Layer 5 of a small transformer language model trained on English Wikipedia (12 layers, counted from 0, width 64).
A neuron's activation on a vector x is SiLU(gate . x) times (in . x), where the dot is the dot product.

Input weights of the MLP neurons that the questions are about. A number n stands for (n - 500) times 0.0011.
n9 gate: 508 315 605 418 364 523 359 339 431 430 546 377 649 416 594 519 812 553 691 593 605 609 506 415 539 708 648 373 493 592 525 418 642 486 557 393 403 526 395 460 571 588 276 512 436 440 611 495 360 542 668 412 695 408 407 163 726 537 624 643 620 562 467 483
n25 gate: 559 341 351 352 372 378 499 388 563 588 709 557 485 530 370 643 573 457 539 357 386 573 355 635 352 469 559 202 518 549 465 512 361 495 532 501 502 679 785 567 372 384 455 612 400 544 567 435 485 499 428 437 685 563 495 738 630 373 708 477 662 671 382 575
n35 gate: 523 527 381 388 277 440 752 603 614 553 253 520 490 570 376 555 661 552 307 466 543 251 296 312 548 395 537 458 427 545 299 429 542 428 304 655 347 699 383 542 626 556 517 682 454 547 292 463 400 465 562 479 467 353 628 324 510 480 518 595 664 531 526 505
n36 gate: 534 492 375 583 467 655 569 516 499 466 650 482 441 592 584 512 299 451 669 499 667 474 326 462 503 549 591 367 454 718 670 490 749 621 603 479 489 370 478 338 476 373 311 292 651 444 536 342 384 614 607 285 438 393 620 225 561 545 246 391 570 524 477 512
n57 gate: 590 256 450 610 241 417 368 520 488 696 515 559 296 335 233 421 400 311 626 476 558 263 477 308 655 556 385 535 542 724 669 770 350 325 528 418 411 567 614 418 506 624 247 623 635 381 601 616 371 330 417 369 464 605 325 134 166 450 310 661 879 624 416 629
n58 gate: 564 397 299 184 495 622 415 638 431 491 535 364 376 622 575 568 540 572 426 653 456 469 444 396 401 615 524 515 475 453 529 319 494 537 498 325 616 468 399 266 318 383 365 631 681 705 606 635 489 555 638 332 336 644 370 454 478 608 414 614 273 290 570 531
n61 gate: 202 425 442 580 520 522 789 599 390 490 749 421 316 693 557 475 617 424 384 665 449 606 455 529 532 395 482 723 127 389 650 611 505 461 541 431 260 598 635 437 419 328 539 694 550 319 419 395 415 518 452 317 373 407 462 464 679 203 584 468 601 283 451 436
n64 gate: 469 420 675 323 431 632 667 551 430 603 692 187 562 693 600 435 631 580 612 383 546 644 638 521 437 656 610 473 543 345 297 462 375 707 456 549 705 445 484 634 451 613 766 468 470 441 537 525 608 400 411 372 505 424 363 335 803 572 410 556 610 532 387 414
n71 gate: 354 403 367 469 605 507 706 478 284 455 619 339 416 311 497 510 473 495 444 460 451 246 545 349 809 624 256 591 466 386 373 491 549 631 361 313 506 611 472 764 422 619 694 343 549 430 681 426 599 548 458 487 326 610 392 494 547 524 509 516 584 513 646 580
n91 gate: 571 257 573 410 21 415 367 375 718 602 473 525 635 352 572 403 417 548 632 489 610 361 423 406 589 516 886 727 619 718 216 534 562 564 600 615 395 541 537 530 312 581 317 429 506 367 366 339 516 614 405 531 477 628 567 474 538 534 477 587 554 555 476 360
n93 gate: 422 486 409 578 475 366 579 554 501 352 658 375 476 229 233 593 542 464 695 363 585 534 541 292 371 550 632 698 472 432 487 469 318 420 509 601 436 471 361 516 513 572 434 499 577 206 544 380 644 472 328 290 693 571 438 352 578 645 617 592 459 713 636 339
n101 gate: 440 659 597 389 345 483 499 555 524 571 572 181 422 432 526 337 535 294 331 328 545 560 446 588 739 567 564 498 277 470 547 531 342 389 525 362 325 410 754 530 406 397 405 466 632 548 419 423 268 743 469 451 397 563 397 427 479 614 284 491 357 457 483 412
n105 gate: 646 333 376 515 458 619 572 298 516 481 517 397 689 637 412 662 553 506 578 678 263 442 362 747 414 496 598 461 417 488 416 654 503 465 271 409 564 540 720 193 499 545 452 556 608 833 779 522 346 375 643 609 507 489 536 435 420 308 510 593 429 525 558 750
n108 gate: 618 300 474 339 309 533 612 279 429 269 345 564 422 547 446 426 448 463 404 432 518 643 350 599 388 590 556 521 660 461 316 427 742 638 222 516 639 648 624 664 645 510 461 486 599 673 532 619 354 508 410 736 520 499 478 268 632 509 558 504 618 581 353 537
n117 gate: 623 333 438 532 384 442 481 554 260 388 379 470 578 375 395 488 437 552 421 358 735 381 632 435 382 660 570 405 680 562 475 438 461 460 399 502 541 356 581 407 656 687 425 413 754 477 430 694 575 311 744 728 505 458 487 491 515 503 271 299 681 581 564 524
n119 gate: 322 385 383 461 181 625 401 578 678 497 342 467 673 242 692 527 409 570 643 688 563 652 328 294 377 363 880 514 398 520 558 390 403 404 617 585 646 664 591 467 409 507 476 661 549 300 306 328 484 332 579 559 505 475 769 642 536 553 397 322 592 428 305 435
n120 gate: 578 247 451 360 639 515 258 150 471 454 654 397 772 603 448 761 595 633 449 566 620 359 626 483 472 618 578 530 507 651 453 517 500 456 371 443 460 237 309 467 436 787 729 414 551 484 289 533 507 399 315 646 373 452 300 435 619 640 272 459 369 498 312 540
n127 gate: 394 572 593 666 576 520 416 499 468 528 602 536 605 444 423 444 680 589 690 569 650 313 592 627 625 490 456 588 373 457 680 475 669 500 642 450 468 496 628 591 840 676 501 390 352 529 802 719 408 345 307 402 421 557 377 544 521 470 433 445 452 769 428 415
n142 gate: 370 637 389 472 590 539 509 866 272 564 446 519 486 441 657 405 527 541 292 460 667 604 426 574 194 709 541 437 588 477 600 527 404 528 315 415 761 495 722 460 611 603 511 459 586 507 386 511 417 402 558 590 587 384 610 419 475 568 682 536 567 446 529 599
n147 gate: 566 476 256 317 534 546 564 464 471 205 636 147 278 388 341 563 392 515 531 597 426 505 612 424 569 508 676 576 472 402 506 566 569 443 399 356 605 537 362 390 571 699 367 615 311 356 410 719 538 522 430 552 549 643 271 844 564 616 639 559 402 330 327 640
n165 gate: 460 414 313 540 410 556 471 339 354 102 559 194 673 467 319 393 339 531 332 615 665 428 453 388 431 681 711 410 456 466 219 519 478 446 527 349 265 317 357 634 363 437 537 424 554 384 451 738 754 608 427 484 373 319 463 622 299 814 416 528 532 593 698 502
n168 gate: 468 298 400 548 290 114 409 817 596 496 440 509 340 650 261 682 389 546 611 614 585 448 661 568 605 403 535 305 450 307 437 764 592 366 409 620 266 640 422 358 370 703 524 529 412 422 250 371 533 533 550 505 430 314 512 459 456 566 561 287 781 480 400 399
n183 gate: 663 526 557 721 551 626 323 229 394 566 572 400 521 488 554 374 327 678 631 407 536 394 498 483 590 371 571 575 561 132 535 663 504 731 465 324 564 323 667 580 794 719 757 451 282 601 540 592 444 536 495 390 511 473 545 780 562 545 370 472 452 262 639 547
n9 in: 474 490 616 701 214 635 347 389 466 556 576 386 507 320 599 543 531 439 572 578 617 523 648 629 657 653 572 481 681 403 648 443 603 488 693 495 394 333 503 702 567 568 388 450 343 325 691 496 277 641 550 597 684 661 452 509 500 659 621 710 636 404 666 407
n25 in: 418 547 292 442 352 545 574 469 554 346 685 556 473 507 124 617 610 346 282 614 442 382 524 552 416 397 461 324 470 728 343 537 315 339 600 321 444 549 447 354 372 422 392 533 313 473 616 354 673 508 506 639 606 420 453 737 305 429 686 513 679 536 554 368
n35 in: 468 566 622 426 587 331 569 679 634 568 560 499 705 478 599 492 674 440 580 415 474 389 299 303 616 461 307 519 545 596 382 417 503 456 770 388 617 485 869 770 441 621 417 454 540 400 262 274 362 527 185 498 695 544 488 494 428 595 508 334 388 409 412 533
n36 in: 492 410 553 468 448 650 474 511 438 499 492 241 550 677 683 626 541 610 457 360 553 492 198 621 401 296 393 665 530 494 438 356 633 492 465 536 434 98 319 323 659 500 455 359 537 290 612 269 442 491 573 439 347 269 460 402 257 686 517 566 531 295 515 804
n57 in: 595 609 659 683 453 468 445 320 651 635 663 245 482 337 398 674 466 472 369 573 469 262 352 526 609 373 341 644 568 386 631 532 482 615 546 508 331 632 567 462 502 728 267 517 324 484 377 615 217 233 713 533 260 627 343 406 323 629 425 443 478 425 342 289
n58 in: 822 648 380 475 603 540 418 378 379 442 625 145 428 447 643 494 615 564 572 504 520 707 519 276 378 505 406 565 570 356 391 709 653 476 794 652 579 669 595 391 474 623 631 485 528 514 338 578 579 615 717 301 378 737 625 438 386 571 613 645 545 473 412 709
n61 in: 498 275 748 567 460 390 623 523 321 412 414 511 423 425 493 590 388 653 530 396 474 587 200 405 611 379 579 276 516 380 549 560 353 641 543 561 554 692 379 543 635 583 374 472 531 216 518 353 508 441 507 386 389 368 509 184 719 423 465 606 300 611 604 569
n64 in: 486 308 618 431 458 449 492 519 496 612 428 568 603 478 458 519 544 550 337 357 492 621 621 509 638 552 578 396 440 534 707 549 555 281 450 686 494 540 633 481 618 566 527 503 300 427 427 604 205 400 554 760 616 235 381 362 441 332 520 683 563 679 691 594
n71 in: 531 646 534 649 571 555 456 296 275 656 461 542 541 516 602 705 433 418 498 490 613 414 759 506 271 548 478 642 596 481 524 472 599 404 391 544 226 407 511 558 561 641 530 478 591 423 316 533 667 596 639 563 539 358 373 459 628 536 534 334 424 334 385 571
n91 in: 412 246 718 701 542 698 568 459 459 641 398 414 503 504 556 698 608 591 375 702 412 561 455 256 474 531 538 245 537 609 570 33 325 487 523 717 491 327 567 494 596 604 469 829 497 572 622 641 556 356 765 504 512 471 457 520 408 542 533 460 367 650 422 452
n93 in: 530 781 434 347 362 311 363 596 497 578 285 619 493 422 290 548 426 541 615 295 518 500 503 578 351 342 375 328 418 585 532 543 410 499 608 590 565 689 384 667 566 568 469 475 562 394 415 714 519 465 613 186 633 603 510 473 648 750 394 421 310 791 516 638
n101 in: 600 572 489 247 331 388 486 289 421 678 522 436 426 502 459 395 519 328 382 446 496 405 461 463 531 378 537 456 395 594 466 550 273 578 338 303 382 609 641 401 387 550 345 454 525 476 373 367 451 724 500 482 418 580 282 307 513 214 450 524 426 509 405 520
n105 in: 302 321 538 457 531 427 538 674 436 457 628 503 693 494 835 455 434 450 411 569 404 440 181 518 538 482 485 504 360 406 783 591 428 414 638 181 382 488 334 326 679 416 415 678 461 527 209 614 410 494 464 537 509 556 478 452 442 471 576 624 447 574 626 764
n108 in: 419 602 196 381 310 569 351 610 602 428 451 538 357 483 628 496 615 518 597 726 564 539 438 452 420 427 474 565 601 541 579 349 584 197 296 610 439 607 394 281 328 635 223 595 633 756 432 534 438 726 559 366 511 474 559 489 590 507 428 507 784 489 326 527
n117 in: 540 350 396 537 654 573 515 494 380 368 433 438 399 437 505 445 605 543 455 486 822 431 531 564 516 561 244 365 677 660 397 379 365 534 386 656 385 483 624 495 705 665 477 548 709 615 576 546 494 664 558 683 629 500 412 431 421 485 497 390 386 489 698 382
n119 in: 268 550 490 566 249 349 398 429 378 461 521 262 729 641 327 551 803 422 581 285 740 418 421 451 566 330 520 525 323 245 445 607 363 534 742 358 485 411 367 413 372 559 538 529 353 527 388 589 555 593 529 692 417 122 603 583 844 552 247 405 649 483 781 743
n120 in: 565 588 544 614 438 362 589 532 491 531 532 697 450 495 557 319 443 411 456 427 533 599 381 622 614 610 612 352 508 436 509 508 465 747 376 681 380 621 468 627 493 327 401 644 465 408 659 277 152 613 627 522 398 375 299 582 297 591 637 289 500 737 471 492
n127 in: 557 400 696 554 315 428 546 656 496 681 591 455 726 483 405 179 481 582 534 468 571 376 611 511 619 584 677 514 362 506 851 606 586 400 423 507 426 435 472 698 739 761 693 394 561 476 717 688 659 487 639 522 513 404 273 303 542 240 339 289 583 679 630 548
n142 in: 550 409 511 567 411 374 530 559 403 665 425 490 506 447 560 657 369 648 385 469 620 617 416 645 643 539 487 431 570 620 492 563 401 468 459 512 575 518 613 577 535 719 643 759 624 463 541 602 468 411 505 528 484 434 544 533 548 764 548 327 348 331 547 716
n147 in: 767 462 321 521 465 334 591 344 402 227 470 407 297 380 632 639 453 473 422 347 403 583 573 486 558 541 617 480 337 428 620 649 529 432 377 488 604 491 284 255 588 683 509 428 440 277 198 577 621 405 486 496 736 348 461 510 453 579 571 455 421 423 392 465
n165 in: 601 507 440 318 550 610 664 446 495 342 449 342 681 666 380 482 450 488 565 466 333 335 632 657 321 333 449 637 680 656 108 676 641 631 613 362 498 474 593 712 345 808 569 533 493 466 490 688 552 450 398 562 556 126 704 780 373 290 554 573 565 710 547 363
n168 in: 447 535 434 547 558 525 627 259 608 599 340 711 465 412 374 508 633 461 606 462 349 307 517 702 422 646 486 455 474 647 547 474 835 470 578 607 682 436 201 684 538 470 622 540 545 471 697 583 441 615 486 580 439 470 592 652 634 683 372 631 525 514 890 433
n183 in: 527 454 541 368 480 631 459 298 93 621 616 277 654 527 426 301 412 378 408 740 598 359 583 544 592 288 666 451 496 357 408 472 341 478 505 342 667 270 383 666 593 545 607 400 336 707 581 526 500 572 681 475 612 400 446 654 341 428 383 556 302 358 668 686

Each question shows a token from some text and the vector x that enters the MLP there. A number n stands for (n - 500) times 0.0092.

"-": 640 441 388 453 401 482 553 471 235 479 639 581 561 491 642 486 556 463 560 642 626 384 640 409 540 430 544 388 550 387 632 369 445 590 506 548 635 585 509 631 303 575 355 439 718 327 428 541 462 486 595 471 513 469 327 484 289 432 589 676 367 741 481 715
Which two neurons fire most, strongest first? n58, n9

"Fir": 526 507 453 576 565 438 608 520 435 346 527 708 561 568 541 500 608 653 418 158 474 665 450 589 640 408 615 571 531 389 518 415 643 473 362 533 218 415 551 457 415 623 383 522 337 602 380 496 496 488 600 602 499 418 441 513 577 506 610 740 377 662 473 325
Which neuron lights up most? n58

"f": 704 411 530 445 596 467 611 466 326 566 435 363 466 380 515 420 609 345 496 493 510 554 586 669 546 447 352 453 284 321 315 453 474 502 315 546 444 390 306 611 257 611 457 511 420 543 462 467 602 451 649 559 505 389 204 548 620 535 531 505 311 510 419 465
Which two neurons fire most, strongest first? n147, n71

"championship": 645 406 526 418 307 468 535 496 410 543 546 681 539 546 504 389 760 709 438 379 329 491 454 549 478 573 422 461 573 375 476 530 595 291 542 632 310 715 589 461 459 424 385 498 681 557 301 373 525 511 662 616 512 413 602 459 527 499 498 517 678 637 575 473
Which neuron lights up most? n108

"al ": 498 309 477 450 323 417 595 457 439 469 618 425 540 394 612 550 408 397 416 462 453 394 273 453 558 475 392 448 531 580 386 246 467 428 475 549 668 355 771 582 449 453 589 400 522 521 345 444 460 476 653 585 463 389 490 360 524 564 476 260 332 529 308 499
Which neuron fires most, and how strongly? n91, at about 2.2

"USA ": 638 338 602 588 540 441 578 586 505 440 638 757 506 421 558 303 549 469 452 512 418 321 563 551 621 434 443 543 436 362 445 271 460 541 470 663 574 582 673 531 492 686 644 463 516 457 345 332 583 432 632 490 426 598 732 455 574 477 459 500 605 612 617 692
Which neuron lights up most? n35

"Liberal ": 499 415 433 672 506 549 508 425 634 287 566 609 619 499 743 464 567 621 407 630 332 388 436 592 649 398 340 603 632 422 453 399 514 454 416 717 652 645 769 427 557 622 600 471 472 534 483 463 512 434 568 606 437 451 399 354 723 555 469 602 518 550 574 527
Which neuron lights up most? n108

"refer": 717 610 545 414 530 344 374 540 402 578 450 473 568 527 355 457 562 463 539 403 373 385 480 428 498 591 435 348 579 278 335 357 598 536 475 720 361 482 557 551 483 658 461 535 485 476 510 468 547 630 584 729 451 360 306 401 696 610 439 610 398 580 365 456
Which neuron fires most, and how strongly? n120, at about 1.8

"part ": 466 453 525 559 391 545 617 490 402 448 518 489 551 331 536 510 600 302 312 407 410 408 452 478 460 409 384 326 659 413 540 316 508 436 485 610 535 433 748 624 201 318 602 423 524 436 384 635 512 655 585 558 606 528 437 401 636 467 651 657 584 628 395 484
Which neuron fires most, and how strongly? n25, at about 1.8

"Pol": 443 295 530 503 481 456 531 403 377 444 486 795 359 573 674 347 701 448 430 414 480 680 472 596 526 398 351 606 517 331 355 348 525 590 350 705 503 455 376 600 529 707 446 534 584 386 450 479 429 421 619 543 561 503 511 486 618 556 531 602 638 324 481 379
Which two neurons fire most, strongest first? n108, n61

", ": 647 762 556 366 440 385 589 422 526 455 564 378 541 455 422 364 473 375 372 682 359 394 437 630 699 413 379 601 316 417 607 450 495 511 409 561 625 250 663 506 336 295 491 447 523 326 401 454 394 410 543 443 499 550 446 330 447 483 435 382 523 524 404 384
Which neuron lights up most? n101

"State": 530 187 596 508 544 457 491 495 524 594 602 583 734 575 674 640 601 491 328 450 361 512 487 502 716 368 448 342 416 339 352 527 594 393 357 689 509 548 669 498 630 498 397 643 346 475 410 468 448 369 554 546 455 456 509 462 368 570 437 563 612 573 592 346
Which neuron fires most, and how strongly? n35, at about 2

"it": 381 398 592 349 550 643 468 469 367 586 498 533 639 302 627 613 639 633 429 480 519 651 387 591 383 660 343 526 533 397 332 594 360 580 421 809 494 360 472 515 463 417 386 554 454 571 625 526 517 504 588 689 393 411 512 485 531 462 472 570 533 610 295 279
The three highest activations, in order: n64, n120, n117

"a ": 475 434 563 487 567 511 552 526 160 422 521 583 466 443 482 502 542 361 375 648 352 421 575 448 426 308 526 537 350 388 441 533 541 559 427 564 819 418 555 622 262 510 620 380 478 433 238 404 427 560 540 485 398 590 434 437 623 604 549 644 519 510 373 564
The three highest activations, in order: n61, n71, n147

"ers ": 546 444 523 519 345 375 529 524 379 484 569 509 597 433 527 577 469 327 374 648 463 323 509 407 651 271 496 537 330 328 432 424 633 324 663 687 676 465 699 487 473 386 525 451 451 508 365 412 542 368 645 490 470 387 627 457 565 626 499 311 530 534 437 672
Which neuron lights up most? n119

"| ": 447 539 390 504 452 455 446 496 436 485 474 546 498 474 586 423 578 437 529 444 476 381 380 582 713 552 644 418 431 386 424 314 658 453 354 653 829 425 612 511 293 511 381 403 626 507 340 416 484 531 584 347 419 632 320 494 544 537 426 687 539 601 330 624
Which two neurons fire most, strongest first? n108, n101

"in ": 577 486 597 363 613 588 613 472 381 605 459 536 494 393 419 440 389 297 545 723 378 336 558 624 506 551 697 683 388 392 368 556 363 491 471 705 618 384 557 382 265 430 460 371 471 514 235 584 400 546 563 477 475 604 464 433 503 598 622 551 485 702 459 628
Which neuron lights up most? n101

"ied ": 641 531 449 529 508 504 539 519 419 280 604 579 656 361 543 547 531 512 583 521 304 575 477 542 368 513 361 553 388 448 552 361 481 476 623 491 815 382 710 402 493 501 472 543 557 599 549 615 500 417 575 539 381 362 539 267 666 672 520 500 474 483 576 427
Which neuron fires most, and how strongly? n58, at about 1.5

"Union": 552 218 532 632 482 528 407 510 551 558 504 705 559 428 622 510 655 518 342 446 374 542 433 466 706 489 428 498 519 254 425 541 559 447 493 788 503 611 675 436 522 552 469 579 469 459 373 375 365 319 632 642 428 381 446 453 490 589 400 560 608 627 615 435
Which neuron fires most, and how strongly? n57, at about 2.5

"(": 501 487 561 477 321 456 480 534 592 634 602 396 529 497 506 377 549 426 520 561 288 381 446 648 528 370 752 574 260 329 404 566 483 419 446 701 623 365 652 566 293 415 502 328 497 406 390 427 413 454 603 546 357 612 581 462 561 615 480 571 564 690 487 701
Which neuron lights up most? n119

"played ": 565 548 569 561 606 464 546 549 526 392 631 431 637 402 401 398 473 323 539 457 332 479 533 651 500 476 343 363 283 448 487 290 652 557 435 653 466 467 672 376 292 444 622 362 666 615 365 344 543 604 693 573 503 471 516 346 583 717 589 424 604 507 580 481
Which neuron lights up most? n168

"Party": 573 334 474 547 462 466 507 519 653 411 532 546 698 543 579 529 649 568 292 569 359 457 428 507 751 613 525 395 583 400 376 571 585 378 502 727 423 635 547 569 535 457 409 577 590 390 357 322 511 356 682 649 470 406 462 503 512 652 364 502 574 706 547 405
Which two neurons fire most, strongest first? n91, n35

"team": 676 414 565 443 486 422 588 521 492 597 611 492 698 538 478 465 708 551 350 216 439 534 501 490 571 553 392 361 505 384 462 544 665 356 436 518 452 552 667 504 471 458 299 478 525 520 295 298 583 564 561 490 561 378 665 384 529 559 498 572 717 546 674 464
Which neuron lights up most? n35

"ols ": 545 462 597 485 524 370 565 481 346 466 482 691 516 404 561 582 571 760 442 633 475 426 463 469 356 494 310 472 535 526 341 514 423 411 617 775 715 443 721 593 607 381 441 429 355 528 521 466 643 353 663 567 480 444 640 442 578 556 529 342 602 588 552 683
Which two neurons fire most, strongest first? n142, n117

"team ": 592 353 476 440 504 353 611 619 399 413 592 496 573 497 376 478 562 455 408 415 448 291 501 700 639 463 371 429 573 449 459 377 527 273 587 617 568 597 798 469 494 448 397 430 550 547 294 402 538 641 608 432 556 441 604 431 686 613 571 505 610 500 581 602
The three highest activations, in order: n35, n25, n117

"100 ": 461 485 388 392 471 429 607 425 204 317 529 667 507 372 736 354 591 656 527 394 341 641 564 627 642 551 274 685 454 416 435 301 534 529 503 635 594 425 624 608 363 633 575 422 501 611 318 562 439 534 398 537 544 605 464 573 471 484 579 583 608 499 499 494
Which neuron lights up most? n108

"ant ": 476 446 341 442 427 468 621 428 312 293 490 499 530 317 678 534 439 381 463 571 499 458 387 444 591 564 426 479 650 486 568 328 558 505 451 725 885 400 729 625 427 420 545 503 489 558 440 410 455 477 545 561 529 430 498 432 589 545 572 539 529 619 452 653
Which two neurons fire most, strongest first? n108, n142

"mag": 498 437 532 612 415 384 602 264 196 460 387 814 547 625 411 453 724 477 451 307 468 521 442 597 522 453 522 594 627 330 420 498 486 392 393 611 473 682 434 469 637 493 479 364 544 420 402 453 428 406 547 502 508 324 411 580 590 321 459 621 436 397 522 403
Which neuron fires most, and how strongly? n61, at about 2

"match ": 589 490 576 396 479 421 609 553 332 421 535 428 624 454 408 435 543 415 449 396 339 399 480 750 634 623 335 446 616 461 497 373 640 402 641 568 476 526 697 432 341 458 523 525 713 483 364 381 563 615 681 619 452 538 705 394 610 661 658 523 633 618 503 465
Which neuron fires most, and how strongly? n117, at about 0.73

"by ": 532 617 491 405 472 505 483 467 478 604 490 464 570 366 494 345 475 351 457 670 355 314 421 660 676 367 702 649 256 305 495 390 518 501 450 626 704 360 630 500 244 418 445 379 380 419 357 319 330 443 511 514 508 533 539 471 598 569 515 510 529 657 437 608
Which neuron fires most, and how strongly? n101, at about 3.5

"|": 455 512 488 297 689 451 350 626 471 444 595 527 399 424 619 488 637 375 488 364 496 520 444 616 450 562 551 471 335 269 479 316 485 408 673 715 583 448 622 326 347 489 363 427 701 376 304 463 595 427 544 564 501 653 582 611 520 394 383 553 480 638 439 498
Which neuron lights up most? n58

"ged ": 509 453 472 512 393 433 441 467 429 310 514 464 569 285 563 540 466 407 597 452 478 439 565 640 451 473 498 274 414 551 458 365 656 475 431 787 762 508 705 480 341 436 712 478 563 479 288 346 344 508 619 575 410 385 552 429 559 563 604 433 448 568 462 417
Which neuron lights up most? n168

"this": 628 433 538 511 540 418 482 391 401 673 520 589 601 386 386 592 711 363 300 387 446 697 558 528 627 480 425 417 381 367 378 600 553 543 332 612 455 416 539 556 297 455 467 509 474 362 266 399 540 389 562 513 454 433 340 495 368 457 516 333 539 712 322 417
Which neuron lights up most? n120

"( ": 456 605 455 654 682 402 609 436 617 482 508 547 403 420 657 323 559 295 629 468 397 463 534 618 454 448 519 497 355 452 394 478 439 394 301 600 609 368 645 487 348 280 479 459 630 422 403 537 483 390 630 668 425 659 585 418 496 695 475 406 524 755 654 604
Which neuron lights up most? n183

"below ": 627 724 603 389 569 427 578 466 329 539 467 637 564 382 672 657 574 283 510 451 372 461 493 504 500 551 476 363 373 437 510 516 475 430 559 613 624 427 669 391 223 318 423 454 563 477 316 458 468 388 572 656 453 663 570 338 508 641 650 414 553 674 571 569
The three highest activations, in order: n101, n127, n165

"projec": 609 464 593 506 454 360 446 392 619 534 576 508 592 630 537 543 600 608 360 326 419 534 405 270 406 527 415 454 534 234 407 318 516 523 468 686 380 548 560 472 592 451 503 327 524 503 190 449 501 506 674 508 515 424 443 446 640 671 472 456 583 608 476 424
Which neuron fires most, and how strongly? n35, at about 2.5

"United ": 573 136 567 511 669 538 475 487 604 443 572 724 635 436 609 395 492 563 370 439 448 487 597 561 684 385 365 376 532 339 496 456 535 484 365 649 512 560 792 434 540 684 653 447 409 575 473 525 493 476 616 505 383 540 584 592 441 463 442 666 529 547 547 579
Which neuron lights up most? n183

"ind": 628 391 682 556 582 521 481 349 211 302 446 592 736 504 554 523 654 557 342 443 630 500 460 479 410 739 603 480 306 413 588 517 536 463 657 540 533 333 401 464 511 446 430 512 598 618 459 378 405 410 615 553 457 336 469 490 541 547 576 460 480 366 345 327
Which neuron lights up most? n120

"; ": 478 421 551 488 408 478 418 592 493 529 568 528 486 399 454 433 512 605 504 481 311 307 599 709 560 376 666 554 432 302 447 347 585 407 400 571 707 400 754 642 562 561 493 411 494 445 469 436 568 373 600 402 386 576 444 450 449 557 313 574 506 714 506 674
Which two neurons fire most, strongest first? n127, n183

"ity ": 498 371 445 497 383 420 475 442 382 354 673 513 440 278 482 617 459 496 449 443 392 424 261 561 458 584 292 427 548 471 289 512 557 333 558 711 745 364 765 530 419 436 550 404 475 479 359 460 584 471 517 539 435 554 496 478 528 587 600 439 430 383 387 427
Which neuron fires most, and how strongly? n25, at about 1.4